Layer 3 of a small transformer language model trained on English Wikipedia (10 layers, counted from 0, width 128). Numbers have three digits each and are written without spaces.
In attention head 3, each number of a token's query is one row of weights dot the token's vector x plus its bias. The head spreads its attention over the tokens so far by the softmax of query dot key.

Query weights of the head. A number n stands for (n - 500) times 0.00039.
q0 (bias 0.563): 532322333362268472682304512533307433609713452566382717505523766480724711468470280360339596342588818740570674276549500124556484608509308491624392482719646761532371711447332603612504492755483693704326469329452708470586508332764609560417369483234462605459639424394244212487389607680588360508459584437492562278605348259380578525500409537349340508483437590476774537343713420403420675528555
q1 (bias 0.058): 603574693543341582593414486550438535604756379420516433542461094545566286407411412586606532393527435480485571455578538431500596421725597326701280301645601600456504428411531689611515534223572444531396455717540579382443391191773445577368546638463308550575693804316474379452577377740545535519527577446485634469588409665401945568548500361440492535250543327348672601556290441554427280385363
q2 (bias -0.148): 402520340333124464383235434516599430384449754593272508337202694540371615476558441671459564488293652337318267520910569626698433228500596561456359427539617466682360518373566593588476584505706407500537190496410548315509829711514429736354522483500420518491483525685496404572660738482561609438512468543344692603527201661424528690625654597392487712339612386550294509371283618604554466559539
q3 (bias -0.123): 461289420527496361384412735475648339512363483605565550428477577516633222627405476496667599369632578491431424780324484578456500508647588673563527904801465607136652757393231424500323520523543507721389404680621460507650457686432599492423367352374596612246298592428372321784594500619522558676488197257537487274644597495378448512751488757380730637397246576361509459470299421401521433409396
q4 (bias -0.072): 552528489517321496452532442562551632537245389662489348628386203609718426578408462707661397613349446405303616354355420732533367519603418419530622790469462500532755616683713436512343620314174444547558492560448468576300545522702489483603772504461474496615291541390369422579348450688531507376493581507362210478536665464507471482497687275436644408438703702527664580603352587427456504310500
q5 (bias 0.192): 227293649538421481618496360765613553544714416615310451642599357558496491488431481623118365544484543588666724614859392500737276471465339538591561567589504546562293239543403496284543531755399526408841658661492532507256416557455345423403230661265578623395326291279531365533623437387453520782388568409633496460527544653392607670369404397311634467791378653333508580610523427537468603585572
q6 (bias 0.094): 485473307470423359432592529523602547283537591543525648586246463424504433530496496620357422543567147401620361642614590558395394545364661537599777326426575824617366483500227439340538416613709390508500633565556485422343552627517659342312725237279275775623615632657420336322388439669533856367512381459582475291655477481641299543478372662412622456575588327759455383578589636710457343413603
q7 (bias -0.097): 516455780270445508334537382533399559323811394293522427648242447740739392516339432590412662529288598223417511533820617638264488504742323163534600616465562395488327717740458332455537455449548572588865594651660410424399555733682536307697477280513419748577360543558430440496492407767447427609625509381361317441389488557383591748644795529447295432407360470310408232513456633534445689407449
q8 (bias 0.334): 319357411285302716600485504572356337359381742466556577583352361361469484500580573596249551530382380643657255474309545781412493677216630316668731647564552460573484467621446379289318592647536534466350359589691504661409296622723361467366664422581647388829710650582489600484590549492331512413481682350443504454433366649414496466511470277563693550679504601504508437635411645489584492379361
q9 (bias 0.327): 613544529500375369430668657638680578389504736452329625711523457532239307468215457483207351700727552444528399488592630565584539555185648379242313428457474555409361316346492546645576675468594493455879348723430356544678666413296681523415173496435696496726726508540484508487473571425595554520613207300488652353630544801466283339274508504628542376644699546562568608551438551405331286650342
q10 (bias 0.074): 730524377695369412546399585681429483687461270402396513782477504680353549556630377483559500430642658405614445387367327535360552329635451574672591669387531625384692650652538751531330315344638515471533509379524577414543722487601496231569482372223268306428425391573669550885449386335548487574434407430628315558609756292215622492472586212540332529458705619211634423751520274513325614444788
q11 (bias 0.264): 335468500569416457764446362398614548305408777362350575585680312429556500379741619500306320569574702673648461457532376551657465496181561334626451504627469768415504351639441462709557607573481533632674679421413694424429479541720705437458429655430687219321456381274350515534517416401547466394624438448467664540609431500515644583553311331353656556566556583552531342293573342382559538482310
q12 (bias 0.432): 446507644647492592427648532602363694584571278597560415687635563331389655408688442615391504674710520563392503640602481496422569457064637432500522211520420540449356575529588333463630327790425586447538420441457311650660521469601416587694484387629732554475416346174511450351388503537677650428496445397265633500567671444516541414363713226726547262568561562364381546238364544408515616401386
q13 (bias 0.173): 553713356568541424538614635534727521397400540398604612708684432483535629720611487409568643438434584514595485577441422456384507351474443587519464561421583590467712492404483472301403463321557565661442263597373376481763678476542536227274385401398619530574593455366396465528301465297438458884799454581401515400575402479271341331598446446450393538524615401571575458554471467448514676569442
q14 (bias -0.080): 454512829379483411435382406268528419573420353409529586394469416484329578586618512402509760536609390458638518359504408598346589612596559293362764327357487479195508509484464356250527543482726493608650355684489453743532447710518597281605661186427602526387431610747379667446706496444568557332357680515524594637729480707471492453577318437465346240778772488284232672576511408464746516326591
q15 (bias 0.444): 259519480474650435484661467606472480536644438745673440327605253439620859275492444576379590727678467578570413665213230517405383492470596388677425630306625574398532811454345286593612321714635265543496571408332396482599478555260455534430483520625416311393698748585668280415336565530642528685566680533441558524750450486472531407556469400535296560543779411481385383397340632460219524508448
q16 (bias 0.039): 312384563577420728531783522281519376174738601462516780649638468541508359425520478476428565646699569516340623466741469586241589776412398410549622265593398323258424381507508222500572526620552472415413574658574417503580358656530485544452467425336677622563698543092271382544463613359651382512469543456311590593644443865532511428393550322436480441391480714369593564452423563508477579623475
q17 (bias -0.035): 750595632524766554604471528611530302491652496251217399641333312612296380637643512282722554594504495281525500646463457259538360309547567699608406547365717420970244740454409355468550400433830714543447291759427588372167415444281265549406500478241338608375280291605608391527606528542368552705648380536603568444509538405553454416459699387613282470423682544674594533567674500224621544624504
q18 (bias 0.063): 418424412377463587587511650448306219485267547621488591320417523403235616623413282648364656429658453403258569402448530291687557596638609594473571619668602516392415537388413454472372467727624557597563417442433588362585398383421676575426524446603340610751725599711602708388479647524630534448585500574735658463639665656554643423365356343398244262478666492489473516282408432628350347331577
q19 (bias -0.261): 424452313809401419673556407712386504401468464691484438446704532441608573312673322593437687420370452738429379685553587560731701610471385428500547500197693262449743596426734371410664241626365545564466544530695649394652500523314277438671467316609473475541358465437448693382417528512730295500590577407755359492245365500324605496478571411526449639489423305382496467524385602469485477621486
q20 (bias 0.328): 586416481564484485667463567601413459508473504363374419599336551544306649478394432393355457399606675445507460654367567277721482621084694492734324558504389571464357310464473751419408434704437452504479221599318728453758546580567522619594496527664508320744746481662401550368518514488301420586377328542639516492401408625762578482428370463621477496572348488514135500669748435712530331558564
q21 (bias -0.460): 557514366429614656485471391336504774402395476596586408335387629438576251533659432279405668474432464527784520412532511651660751415654577575453429455370310520532581229319568623540658424102356456616377782427336438426530500564566475582348322538651420668504560633434547329434429641556599409500815282722466409504303290596365430375382452529507547545346663615638617595754521554481523370648465
q22 (bias 0.491): 391508675252285313651419599570443795188473803448266621486480514402762815487615626420394633303482301729625496534237378505559504527410543408559521573606755230665486746623465324420620555583623456430203360590446607370816467465695635471486415225435478624609487255329675807636250774387370165640392539496566509346322414134581534328408669466504450465592411329558619746683442521328707554559545
q23 (bias 0.223): 496523696647496504395558455262212360664596600555379406263553429388302457388544378508364654770484327421425359461680591631561531550587516555298671399316833617588451583307580410359738519513392507607806496508390625417505304661398596431425500639309296605422580589660422459348530581448390468436488598778636712408382378711648524402249630434672206383464585807508512724513534450673155496519418
q24 (bias -0.280): 567421576449508673696477173689325772617747362611528409453582407421315292447571441567615253485312479253584421526479581508344660472580390402511596354614434411298368513665441500217804440599589521461334603326699515633420708527358451415447756297599266606542539740523594382488526457563525543388519348573581376609606325876329481740504565420375641390469528607423508624569416615484718317537376
q25 (bias -0.298): 622404432562491373246757411631545376740393509581487634355449319488362337400596449542491719344334313517378362384580516735452559398554492626329559809673409384369555505321625661624573604299483645311612705324625822663533725442445472504277536644216462621527434525766388659483739443465557366492545804295615369360175573460547374419433573613243534713607421538201741437509551587467318559552446
q26 (bias -0.259): 437532584298424663475492249402488521537620358679681844812679362361563557444421378508568397324587696569585504396310177526610314568473681253507363514539365547429559572349541699443468444600611273352514675712445242600462531541281698551818593331561630473522508567472524546428508553611282638422390532419525557438550601258580634451520244512601838654360396124314474147590605646467442504587713
q27 (bias -0.048): 521500588712504326322500525478594523417523488286492515698550590464390488253526468485768461787564468437430487394512329571540410574488471299324336608449385352367346545475776650713478562463691497638238448671596394483701436221708486650461451542373511390532722432679529530566393459512345652657556467532332699350447242486558655404668563581621360390357595273352453558508726590262383619680602
q28 (bias -0.287): 515515455489423592420689433386488429278611665434297431643341351550432581749296526340500298531643421323504476342712359533585383680491662533564598391463604698603504591561516325691585308421471339508451412535526651504559560428325481523274534297471609340821425773326542404793553580581571464220508535478409420334257717199484535648248574318616492776258584480496694691550478383715516783568604
q29 (bias -0.286): 503475485579496321353666554540714533496572321514344363468646417584610589465625701493472519413208588580297551581519478496303632230488514661572476340728489708591522512465438414387415567476598569482529412521783525382131695610520626184511394291619371654351708463482475629507586344426634504536471605394395635674592635411340407447459575571380312283631364619531572308413490514595413660629514
q30 (bias -0.503): 777537398619720530577698529420657607308540224617444434315244244596543516470550584636546400382512411540504409779307633496295412441566519428476631399244532552562449605426623500336321496441520503542629703481540410421111712554686636434393698355403508700690615298545559581571369230352557554401458654536340476546550406805531639342766553496347476682557369265676500450420504511454519394529550
q31 (bias 0.036): 906652583448634537478475576369487658641664504282268695309827865422565381389371569418275810326517451771241417309650572460417618623703703554588419425580478597508229313578419417573421492627217523233323333562468616711500652551679672573022238793333340468505504379404479500417540683587473513373391453584466500436477371417618337667500382479616293668385457531472416523487484504667534465586452

Each question shows a short text with each token's key, already scaled and adjusted for position as the last token sees it. A number n stands for (n - 500) times 0.0022.

Then comes the last token's vector x. A number n stands for (n - 500) times 0.02.

0 " August": 248666424640550426452661450408577455368456468422340423306407289548292508703511473313304516604433
1 " M": 267628406735612485467707449317547380410581538342412372242434251660305473807480506378372535556417
2 "ak": 284607393680583484437696418248505409371528590337423467273415224715321433824487504392400487563491
3 "al": 253654375597648424441722379313469353331502565306467505198402252700279419723522458351425531616414
4 "ak": 224633352607611474488693409263514382372516573321461547223427220685232474782547485363505494644469
5 "al": 217671348544641427473701386328467348333497553308489553185415263677224450680559451330493527669402
6 "ane": 191658403594597482521769382289515386365537577288487517194466308623199455698578432411464498699440
7 " (": 176728471613504335339567534392556333373520482354385390282391341662196469674569458422333515620426
x: 484443435418484512561443479479465453568443643420572274598444364494461456521494498579373411775557597532495465442526623597410573562531527467558461597451605391441391533747478560250505656436312407300600380638527366510621483497635480455423488787434346454475485503478413497326439478558585649531585590600491573402445398724580502692482485516407488308560556628473639396547474589511631354428471
Which two tokens does the last token look at most, in order? 0 " August", 7 " ("

0 "–": 207644458580508367411599439466584341360493467420301458357439271613278494665554485350302479582420
1 "1": 172579528633445317436587367397594259353503446403291367298529278695205486688505463403412514615389
2 ";": 155640545525500363431578354368598284356459455449314353217490348617219492691527492408366458611341
3 "\n\n": 266685439644539418352522417415565419317449486410274373267497291611069490662507470429313421659367
4 "=": 284637448608580427405623308373531510342482449463367434205442333648148543663592354420291435608318
5 " L": 242658454683644468449624472381570457460538496375382441281400294711201420788537383405380523532458
6 "ight": 265662482662647545455582462437544459368535436403396423302467275787129396712628374409475590576419
7 "n": 141547414602655486505637435369490416396559521361455604221462292776136438691644395347499596679449
x: 414451490498447561473396488474454507595417617499454329516400374420535541482539620529182509690522596596474427413501648622450489642556585552503498618466379573524494425774508513265574556401429496508677273452358488462550520502612472423341519637429428538516563496408439390419430494548519531607599627527455463386632402856569282606492563550494582461571539677490534615615225597523463381453372
Which token does the last token look at most, and with what share of its attention? 5 " L", with about 40%

0 " Res": 240663419621622380419601511444562473340546526413324441336425236653323509625536465401309467569413
1 "ul": 157669415578599305394612426358584426322607570370433445313470270726247454670612510443445518638344
2 "ts": 267777368634603346446631470362626334389599552279375394310499242699153491597532366504483518643324
3 " (": 188725473604533293341569513344584330387521518368379398279391298661213500649584470423378538579390
4 "H": 193615431582719367369543511382552410406560461401299336250492308688242444646536369457340496491487
5 "ouse": 235671513655690331396590535280518396433556518432388334360529285635169385685639400396363524469400
6 ")": 210706468563572402378606505351573362342506553355342402267539301629184510695582459400387515596392
7 " |": 178750475491593393427664421316580409314417479365400415237462319566188484671596436314344475550317
x: 411471553524364602582459477441474348565460516424627216519435382465456438451546499518428459644547527545573436465520588735464483580443527534572470578560581511453399456705508560300492754518320375499593370664524449599620494367723475480411477751447347401317469613440414411476448551575491549572502705519502538443450433740419475801465445527502498321598523646510542443537421549489520371377482
To which token does the last token give the most attention? 4 "H"

0 " |\n": 236658412591531389395588469422529437321480431427320482287426240606186499684570479412300499632347
1 "|": 295649498614557369414562338423545447316437388375342471216431298629147513681582377408335509573332
2 " —": 284619581645542435434580353407496384390446390341289462242412334624118475743514504445384440566342
3 " |": 260692560548507390427588317364563379305401441366273423253433340612112467727555490373354472584343
4 " M": 255700464657628496430634445346527367439535469347319416267433285678240455793542436488349467499465
5 "F": 258675511636626504400677416447508386339539451380318417328473213730245451747511440433380560557415
6 " |": 235721585544559436412688387361566444285412491432395357235431270626185466661591466299324465522324
7 " S": 156736479584689483407652514397521475440514536414363338284504208730290438737548424436446511517419
x: 490504536433406615426390570539423482729436590546571370555493427341518551499533529639376438688584457432526438425472478719493517392620554586497434612556533453499400370691509568287606638492237453412530276455474413501558633312623510404386433726499345509465497571526446441478432517641400582563653643478482544486624481786434349660503536468551589299614570516488497393569499583469454344409415
To which token does the last token give the most attention? 4 " M"

0 "ter": 239720411624566416441658461455605424370537517434329448301445257648274489678585459409320526623395
1 "t": 194677367640578425464678397376600275378596490419382478222561245678151480648627472499426576703340
2 "ot": 206592386624594407460663412312603283412559542436420454247575304683188481709667478482424525709403
3 "o": 121610397653565396468715388362585303404518561418385453212573297646209514635615499493388551694382
4 " Cup": 231648394728635428460729551411619316384580564398362443361581261671310472685562389462381458574395
5 ".\n\n": 240660429671584399339581431386578495328503491436372384265454267584093546672528455454295462661345
6 "F": 267653399628656476424590464476561450380637458547358383267437235665121470670505432466281594584368
7 "C": 210631442680648426441708404447550475399586538512422349294491222681158472641602404454321572601367
x: 433565552397451543585438490468510440699521614519584386520435400385489574463586526617260532752627542440535453380407565710519545470541482590546592629483474478523448492551550558337480570599294480566670397449424381496541614454579499471456404735466413376436506591446468348415433341569447597548662605588460517357423474884263379541422498498587560367616503546476584433644518625515333287394435
Which token does the last token look at most, and with what share of its attention? 6 "F", with about 70%

0 " Res": 240663419621622380419601511444562473340546526413324441336425236653323509625536465401309467569413
1 "ul": 157669415578599305394612426358584426322607570370433445313470270726247454670612510443445518638344
2 "ts": 267777368634603346446631470362626334389599552279375394310499242699153491597532366504483518643324
3 " (": 188725473604533293341569513344584330387521518368379398279391298661213500649584470423378538579390
4 "H": 193615431582719367369543511382552410406560461401299336250492308688242444646536369457340496491487
5 "ouse": 235671513655690331396590535280518396433556518432388334360529285635169385685639400396363524469400
6 ")": 210706468563572402378606505351573362342506553355342402267539301629184510695582459400387515596392
7 " |": 178750475491593393427664421316580409314417479365400415237462319566188484671596436314344475550317
x: 411471553524364602582459477441474348565460516424627216519435382465456438451546499518428459644547527545573436465520588735464483580443527534572470578560581511453399456705508560300492754518320375499593370664524449599620494367723475480411477751447347401317469613440414411476448551575491549572502705519502538443450433740419475801465445527502498321598523646510542443537421549489520371377482
Which token does the last token look at most, and with what share of its attention? 4 "H", with about 30%

0 " (": 206676486545517323321551454422543391383494446423310392301376278653244478673560498400303509618434
1 "le": 201673458561591310353467395367532443314561429401223364285444369720197402617540412527377486626356
2 "ague": 227753460634639377434597444368604398329533498375314429294493306694141423630616424521469450619368
3 " g": 178684502666638413379631442369636395391586409437278421346597355634165494681558352386469496594405
4 "ames": 260688498687565414466658435326607313344538549319220376305561325722180512547505290439401516621371
5 ":": 181676534549599316420629420324577327294511500390345445267535282627159534616548389327303553577322
6 " ": 129730532528585323411648450303533304354531475358340427335497303720233474657530443418342532559406
7 "27": 163701543567559376434630463310559316255470446404330387315522264625216479686596431466353506593402
x: 394436687511331495551464540529486465660361620410544261572488369441511489443514508652415532770534576511478435411560613578595451588581484577546494614414488502443496514695440682389466720553283328555616299476453444597589463410627503429394497671492327417453447529430542421457550366474444529488567544565516623460413486803470504726377477582411590323624536552542581467512412549494398264477416
To which token does the last token give the most attention? 3 " g"

0 "ey": 288692369589530430455704494443581391373503482428348465307428250615298472651595464377331517563466
1 " League": 276635407723643510438742497457650403373535540395337452290532278685272476600606444424483508569413
2 " of": 174659462679614340401762455425601471337458518362434428279541313629197476656619539433541468515388
3 " the": 231714481692566426416754397401629392329581400314417366216429308672254523690675388387537504556446
4 " ": 185698518608591367414668391423570303348551372262428471336523292836335477690569443404465462559484
5 "19": 173656480604567371403659406409638350303528399270430403291481260725264517701610429423453472605470
6 "30": 203646511635566376415672388478628270285494387324449394313498250707259484724595427381472503621462
7 "s": 171683389579634398369653388456626263383504477271320410321445282702207551568593372461473440700359
x: 402419584415360483458440531446379490583469596416471454480463415457559511428510573504325403772595661405520368451421638688500494554639498500519518695494493374409441443613516569394482596472332374454673310515346573471577588448589557431424464804572405379534533616530472487584511642368459602475475624502454540400521475897574398667512619437601558298427462588571606478579474610453416379339395
To which token does the last token give the most attention? 3 " the"

0 " |": 234684478505540392404626413392556402364401451427303448296413242554231486653578473350300498598374
1 " S": 212737420584672448381599503382565449461519510386304381269505215662306412704545446486440506551417
2 "U": 188727491547652402401654487383551448402524478357402429267512240663288383634563430518452528599366
3 "I": 196702505518620333419731465411521380350497452389472408236507269668265393647547487492502576553405
4 " |": 191762519530637379418730430369608431323407439399458370216432272526215440617589511369414455552324
5 " Mar": 185770458623714452512688469361604451446468522388404332247455358605300403754494489420410473571451
6 "k": 225738457576603496496727449315574433397576539301391434285462322701253422817537507469426529604422
7 " D": 186689493645660462505757574361544402365527483371418362253457217667310456771454449402471532559405
x: 502432525494429639562452492517505592717457589474555355521504369351472439463540560645385512755477435474627482366494536707505504505528550552573456617598503455519431394648429549270520609468284438354580256490483367591606481486768580410382469624527325495444459481500552526513517484563492654546629611512444392478527475717459380706523548525551422234591530496470549424585436567452440369357318
To which token does the last token give the most attention? 5 " Mar"

0 "embers": 299678375633576426458642503368576401337535505342278471301410228556243488601516404396305529602380
1 " (": 219697482614509311356545486313558351376506500358327428270379292650208459669584468416331569633391
2 "H": 222606449595690382356535481357517423397539431389290348252491283673237412647544391447330528508503
3 "ouse": 290667517685665348403582525265507407446569492443394350348520269621181352670640407391356534448432
4 ")": 236695464575558403377603492333564371343516536357322418247538284615181487705593463408385519601396
5 " |": 203728471493582392418650396295564417309413458368388438220454309562188466672598437309330472561320
6 " M": 231706433633679519406678486301520389425548481332370410230437271652263463764563419449333479487478
7 "embers": 289720417637680551418674504326510388370514572218328378311459281597194446622474367492369475620381
x: 387444563388374513447454513518515582572659528287621419560420400391554453443507556619359516649497566442532342441485571517585542424640486520439474591465445400508350346731498534381513593519377390574526310476444509570582446396679626456539503773622444510460461494486465515563545582467339569559607710527436401450546417866512465607525504563325590313536631551424585437525391680474401287406478
To which token does the last token give the most attention? 6 " M"

0 " the": 275670486620515419402668435444565443352503390357347423240381255652252481702598432387378504565482
1 " list": 347674490709519448324613431388579333355504440240280452331471332683177462657571360412400510560484
2 " of": 255661503657587332421647468326552420318411453308351445309515320677157497716633477433454496573413
3 " the": 241697511671569408445682415334580407335556383295360409221393306677209512744702367403490505571460
4 " F": 235660491654708491439631512469587409389604394381377447283491227786324463766621451411431498475447
5 "C": 189603536649652422411724434456548414355569504394438403305548242781299459652648439411428514525419
6 "Z": 166587485628631425474752437432526431380530528424439367268548229662256460683592442345422597610422
7 " first": 302610518752633485388710463376555388204545423394392393347394299663204532602596303369426535563432
x: 412538559440388575537483456551477440572480539389578338472409316479525521436499659547248608810569518526611423485584683622513501598616521634669441616410525356454501409660536556386394601489361382414718367499477385549515619527608497551446431616537344380422538423455552457635594453436492572548566611387408644491419456676534380625491517591431413351683514513396493427617347604482477344318376
Which two tokens does the last token look at most, in order? 7 " first", 6 "Z"

0 "C": 247628442604590378421685455476587416407516513438350419318445216572325473635549433375279545576432
1 "ouncil": 254703468735595372311722424397577384348540543345374363256480200594166470633611442487435593603427
2 ")": 265692440611550393343665457357603341340523559359329423245506249588151490684588466432362535614385
3 " |": 214718452509580391398686377304601399307408483370374436226465293540179481659604443344334502584323
4 " Res": 220725456682715432409555515382535474369591545372278402330441271725199459605554452519361438533399
5 "ul": 150701446571628330402577455385566454318627574371428427327465292731198439678642495465424493623340
6 "ts": 244802412606645406451588505376596362391590543292348372324487255694101474617582371529460504614327
7 " (": 170750499580563332340570543353539340395518511372373388282391299659170500681620473440379521578404
x: 439460431408430517541458530476453411602436669464542256582474345510446470537439471620301410776541562497505467402527569625441606500529521472535425593451649457505420567756503586279509635370312432350563309619540375500603467493646469466425509774452377462440493537527453453296460499611543607527636599589467575424474400756528457695483488501411552298544584627438651414523475564490598405446483
To which token does the last token give the most attention? 4 " Res"

0 "H": 256600408581591420399625472423553419394509458428332434286445204597294479654542411316310542550466
1 "L": 206594475648611410447667377336548424398515517385392425274466207636201425621568394301465657611446
2 ")": 279672471586531408348616463328576374340513515366342443244479250629142469655558436368377554601403
3 " r": 210631484634610480365632453300636376329561527310326472315494352669196436690451339337387495547416
4 "ival": 244667520629600408439577455316643397246577556333275423330527395603222432691540360366371474662374
5 "ry": 237717457613530401438694410314624292275521590293247421268496411639131499668543377385416546674391
6 " between": 215695522659610394374662501324632375347459470371340399254444391530123547670564426300420476601360
7 " the": 206709506660562432450663403371575400325545388307367391236386318691195520762669373393459513596461
x: 437561504453421624476360585616384458516446589456550240484382418477538458486514592514300533718563509523493424476537529602438609512538506673523507697558539480555432327638553636299439620471392326450612401568460421568559509421612474422433344658429431392489501457557461380426468529592420689546507680420492527437451455906522451643462513648479581299604499593559613498600401467554442312347419
Which two tokens does the last token look at most, in order? 6 " between", 7 " the"

0 "ald": 250641389619561424501682494433542362369492481437343474289422282551345461701545446340285511593436
1 "ass": 214603318636655401486649450309484358439480558396378522272516307528240398699561415351497569727363
2 "arri": 220636357613639377533735469290581325366528589443411570266502256539261485698597410328449677741374
3 " (": 193704479606536322341554550358583331397515490393330418300398339628249461678560453411331549619403
4 "le": 172682466535604306367454443367520475320566450424235346313451412722198404637499376507391501633371
5 "ague": 205764450622638394468602471372592400325540526380328440327483322698139445651606394499475460615390
6 " g": 173689498665630421408644466369625396383582426452299436368580376643173519700542315352453490611437
7 "ames": 253688501676565431486670457329565325342518557314238390323554328728188546570485265421402523629393
x: 399499391349391492519541529540484395598531574397655363443449414463542478478613436577321525749577515460522387445446574681552560484495497554547509583439579431535452323675415509347449624609414312536647362394386560495635463442573547451439437742672410488503432497553533390536493649443498622634630573476537449371506435810406486694517534586378481266450558581559685389564357573507473280390389
To which token does the last token give the most attention? 6 " g"

0 "65": 256665411553554382408662463400596369356504423450327456320410233569274510664524440360316510647441
1 " |": 202641469503585376376613343345633365336385439400340426261429261519190528648598506380375484654339
2 " E": 217700454648668407405614482377622431434535428426374398305424250698256465696511499481382490526475
3 "lection": 309683480702632429359651435396556379408512463396392385323487239679114513610517469492490447577369
4 " |": 213729515524593366410679391305580357334438473416378418273446277559153507663634472384374473600312
5 " C": 209749511670710403386738518339556397476580482426404371340462236631264454751610453503374507513462
6 "andid": 280802572711705469358746492351582391374526542403364389380496303504195484723565396525468553545451
7 "ates": 299745478596633430491701530340567292375554616285354416362469212620144482733546459372409560683330
x: 447463535369377410505366507491485448540499642427518346509484384486531488468542477617289545609579707481576367427440575616443558536589476596428387495494514466444395474592450482315394632470476377563516279481517530556536533467733572412479418694645268539523378562531511448534519661535420582521560682507427519400615537923532412730511558545392557219559552632453524392630403612510435407429348
To which token does the last token give the most attention? 6 "andid"

0 " |": 234684478505540392404626413392556402364401451427303448296413242554231486653578473350300498598374
1 " R": 224665439639648507431603516315607402467489513343327437279466269654260431774516470453392511544361
2 "ol": 182648416615603452475614454318601453361569582300411494291462356664318406774541474412454513580362
3 "and": 161595372637596394491626473398566342375535523287426417290505340677208353766608493435425541629350
4 " W": 158585402667665443460668556353543414433584536362432274252472260651287435719557452368444541621438
5 "id": 173546364640662392445638508313566431332539593383505392313540251733229444756604497325406531571393
6 "mer": 166584373612682450517645469363616405416568635383473301244534300707210468754550507350490550664378
7 " (": 165706475608520336335563533389549321406538508392404331283387321664194479702603496406352520616410
x: 467453443362452518536460501470461461562433660488563281588457374495452471527451435605288400779570595542530477416493608626430574558531530480533436607445591408434436547734480587255505632413288425299602361633533370524621476509632490462450483743449391455483462533488429488306431476547577650513605597601481576442450419759554457699494493483433546296553554620405625411528480611526624378421485
To which token does the last token give the most attention? 4 " W"

0 "H": 256600408581591420399625472423553419394509458428332434286445204597294479654542411316310542550466
1 "ouse": 291622461699625345391621480278531371448561491406380387313536239633140378653617429384383567497392
2 ")": 277684434596520389364616465316563354363523517369339445233507252612161473681580454388383529595409
3 " |": 222717446503562387405659386286588410329413459373376444214463294553195464669579439310341486569318
4 " Res": 242714444682701443415532523379545477370593542373272419337429266712218445589541442506359437532405
5 "ul": 166688435580612331399566466375564461321641583378429439319462299731214432663631496454430495613344
6 "ts": 254782399618640398457576513375599374397594552287342390323477257685112469607571369525468508606329
7 " (": 179740499578554338334564549346546339407531505379381399278390294657179495681610473431386521574396
x: 443458434396439530541452511478454417589438675471555251577463354497444472544449481620321408799555563493520454409521575636446592502523510465529415596441639462504427576749485597285510632365309446349552324621532383509608463467657462451419514752444392461447475535526436445297456510610537614520634600602458582436462415735522473699481488518404557294540575641448662416511461576497608423443460
To which token does the last token give the most attention? 4 " Res"

0 " f": 251675462562566411380615456428621396307581418458308449385464263710309506653526394368309500585443
1 "ans": 308732358624573378414620415296615298333553549265313422336488245722177499575533326461440446623413
2 " can": 346801552625576355366640491257563272233497468404329453372497335668217496608552340458433499551459
3 " re": 206733517700624323479540493345618395200572488432323388429478341732267479603478346454397469617449
4 "ally": 233714495551570307468557463309532303171562530357387425345440370717199486549590479417470467684486
5 " h": 229725510613702372404562458283550350304510439394328356426557332753228459661592351414395451573573
6 "ate": 272715557590648316399579467295540349284529511331361365440551260729204516600605360327428456557432
7 ",": 169803529532592324489573452294620306291461461393359388287461300589162532668595424319367429627423
x: 342467528426375633603461599497389333671443659404601366507439400469436449490475543544434533677480524617587335451443640681471532411460456470498579577524572451464437455699422602373536714444382370420635332585398485523608586564723472474398528603465319380456514645460458528361455599613548540522477621497440482343452384707569506649375505551390519315555608643642508528522379630567483393352461
Which token does the last token look at most, and with what share of its attention? 6 "ate", with about 20%

0 "ing": 269672435597524406424653486417591376359497485374251460293455263631267519660570428343362471573412
1 " a": 288709516638509385400686384347579333338539368317330422246510315780199505636570346400525471482518
2 " team": 305764517682522425355690390364641299262535498325261439430567344774215487673609366427475434532477
3 " to": 272761526627564353368718485327584285256432455329292374375540387684159465680589487416437455482421
4 " M": 198706456671684416504719515328559304379526519329341394297481283687366457797573458443383423440475
5 "iam": 235604456579721423459815465327532332353421553275463396300509307713341389755523459466405439552530
6 "i": 146626476560617373473791410343531339373491579320468447270490225684283456697615525432380490628464
7 " bec": 271749473563557386431627469339492324257556470376307317286386459640161457570546406356351492626486
x: 333504558456476485577458456432407477643519569385657435497390442555395455536461444616409455677672464595517351556576580521447527443503517579681500583397454234555519417760521556344488663538466460490620316522560323503555654574636546530438485652447343344459534470392510560326539547509502615486550645503375637419415437910453418621543507505319525412545476577528495438563423615504410371423394
Which two tokens does the last token look at most, in order? 7 " bec", 4 " M"

0 " —": 258672513596526425438642429394573355342430444376262438324410272591209498683541501351307478557410
1 " |": 252691525526517411465604338295562328323371465372284415327444329584165451675569537376369464561330
2 " F": 272718451607648500426609478372597382400562432437282386383469244694255446725549497464376519489403
3 "W": 249618462610628486465628459327571447380514516407331322354527244716222429665590451439434542561416
4 " |": 213696514551590447439646384320579449317420497449415316263462272615199444624607494285355480523322
5 " T": 197670458644654514398656523313562370389516466468397296286508217663295479741538448425356521504457
6 "R": 189610506612630467449704496313545410350445528387391362321529227644251485726559407406433545618351
7 "I": 178656528563622398497746493377517334308491486407433370297501278693240453701559447397477613585412
x: 359499635421330539615468474542448472676512479530518315515452432491484472494400500575340504758506464493568416392416643659555469540571471676522628588399630458421541452604499485241461560583310616469567283466566483532605550554685536448417464626548363432529475530486480407395466399513525621527593540557394455395493329827363420604471671530493590343739561602517564529506327539500416367436362
To which token does the last token give the most attention? 5 " T"

0 "H": 256600408581591420399625472423553419394509458428332434286445204597294479654542411316310542550466
1 "ouse": 291622461699625345391621480278531371448561491406380387313536239633140378653617429384383567497392
2 ")": 277684434596520389364616465316563354363523517369339445233507252612161473681580454388383529595409
3 " |": 222717446503562387405659386286588410329413459373376444214463294553195464669579439310341486569318
4 " Res": 242714444682701443415532523379545477370593542373272419337429266712218445589541442506359437532405
5 "ul": 166688435580612331399566466375564461321641583378429439319462299731214432663631496454430495613344
6 "ts": 254782399618640398457576513375599374397594552287342390323477257685112469607571369525468508606329
7 " (": 179740499578554338334564549346546339407531505379381399278390294657179495681610473431386521574396
x: 443458434396439530541452511478454417589438675471555251577463354497444472544449481620321408799555563493520454409521575636446592502523510465529415596441639462504427576749485597285510632365309446349552324621532383509608463467657462451419514752444392461447475535526436445297456510610537614520634600602458582436462415735522473699481488518404557294540575641448662416511461576497608423443460
To which token does the last token give the most attention? 4 " Res"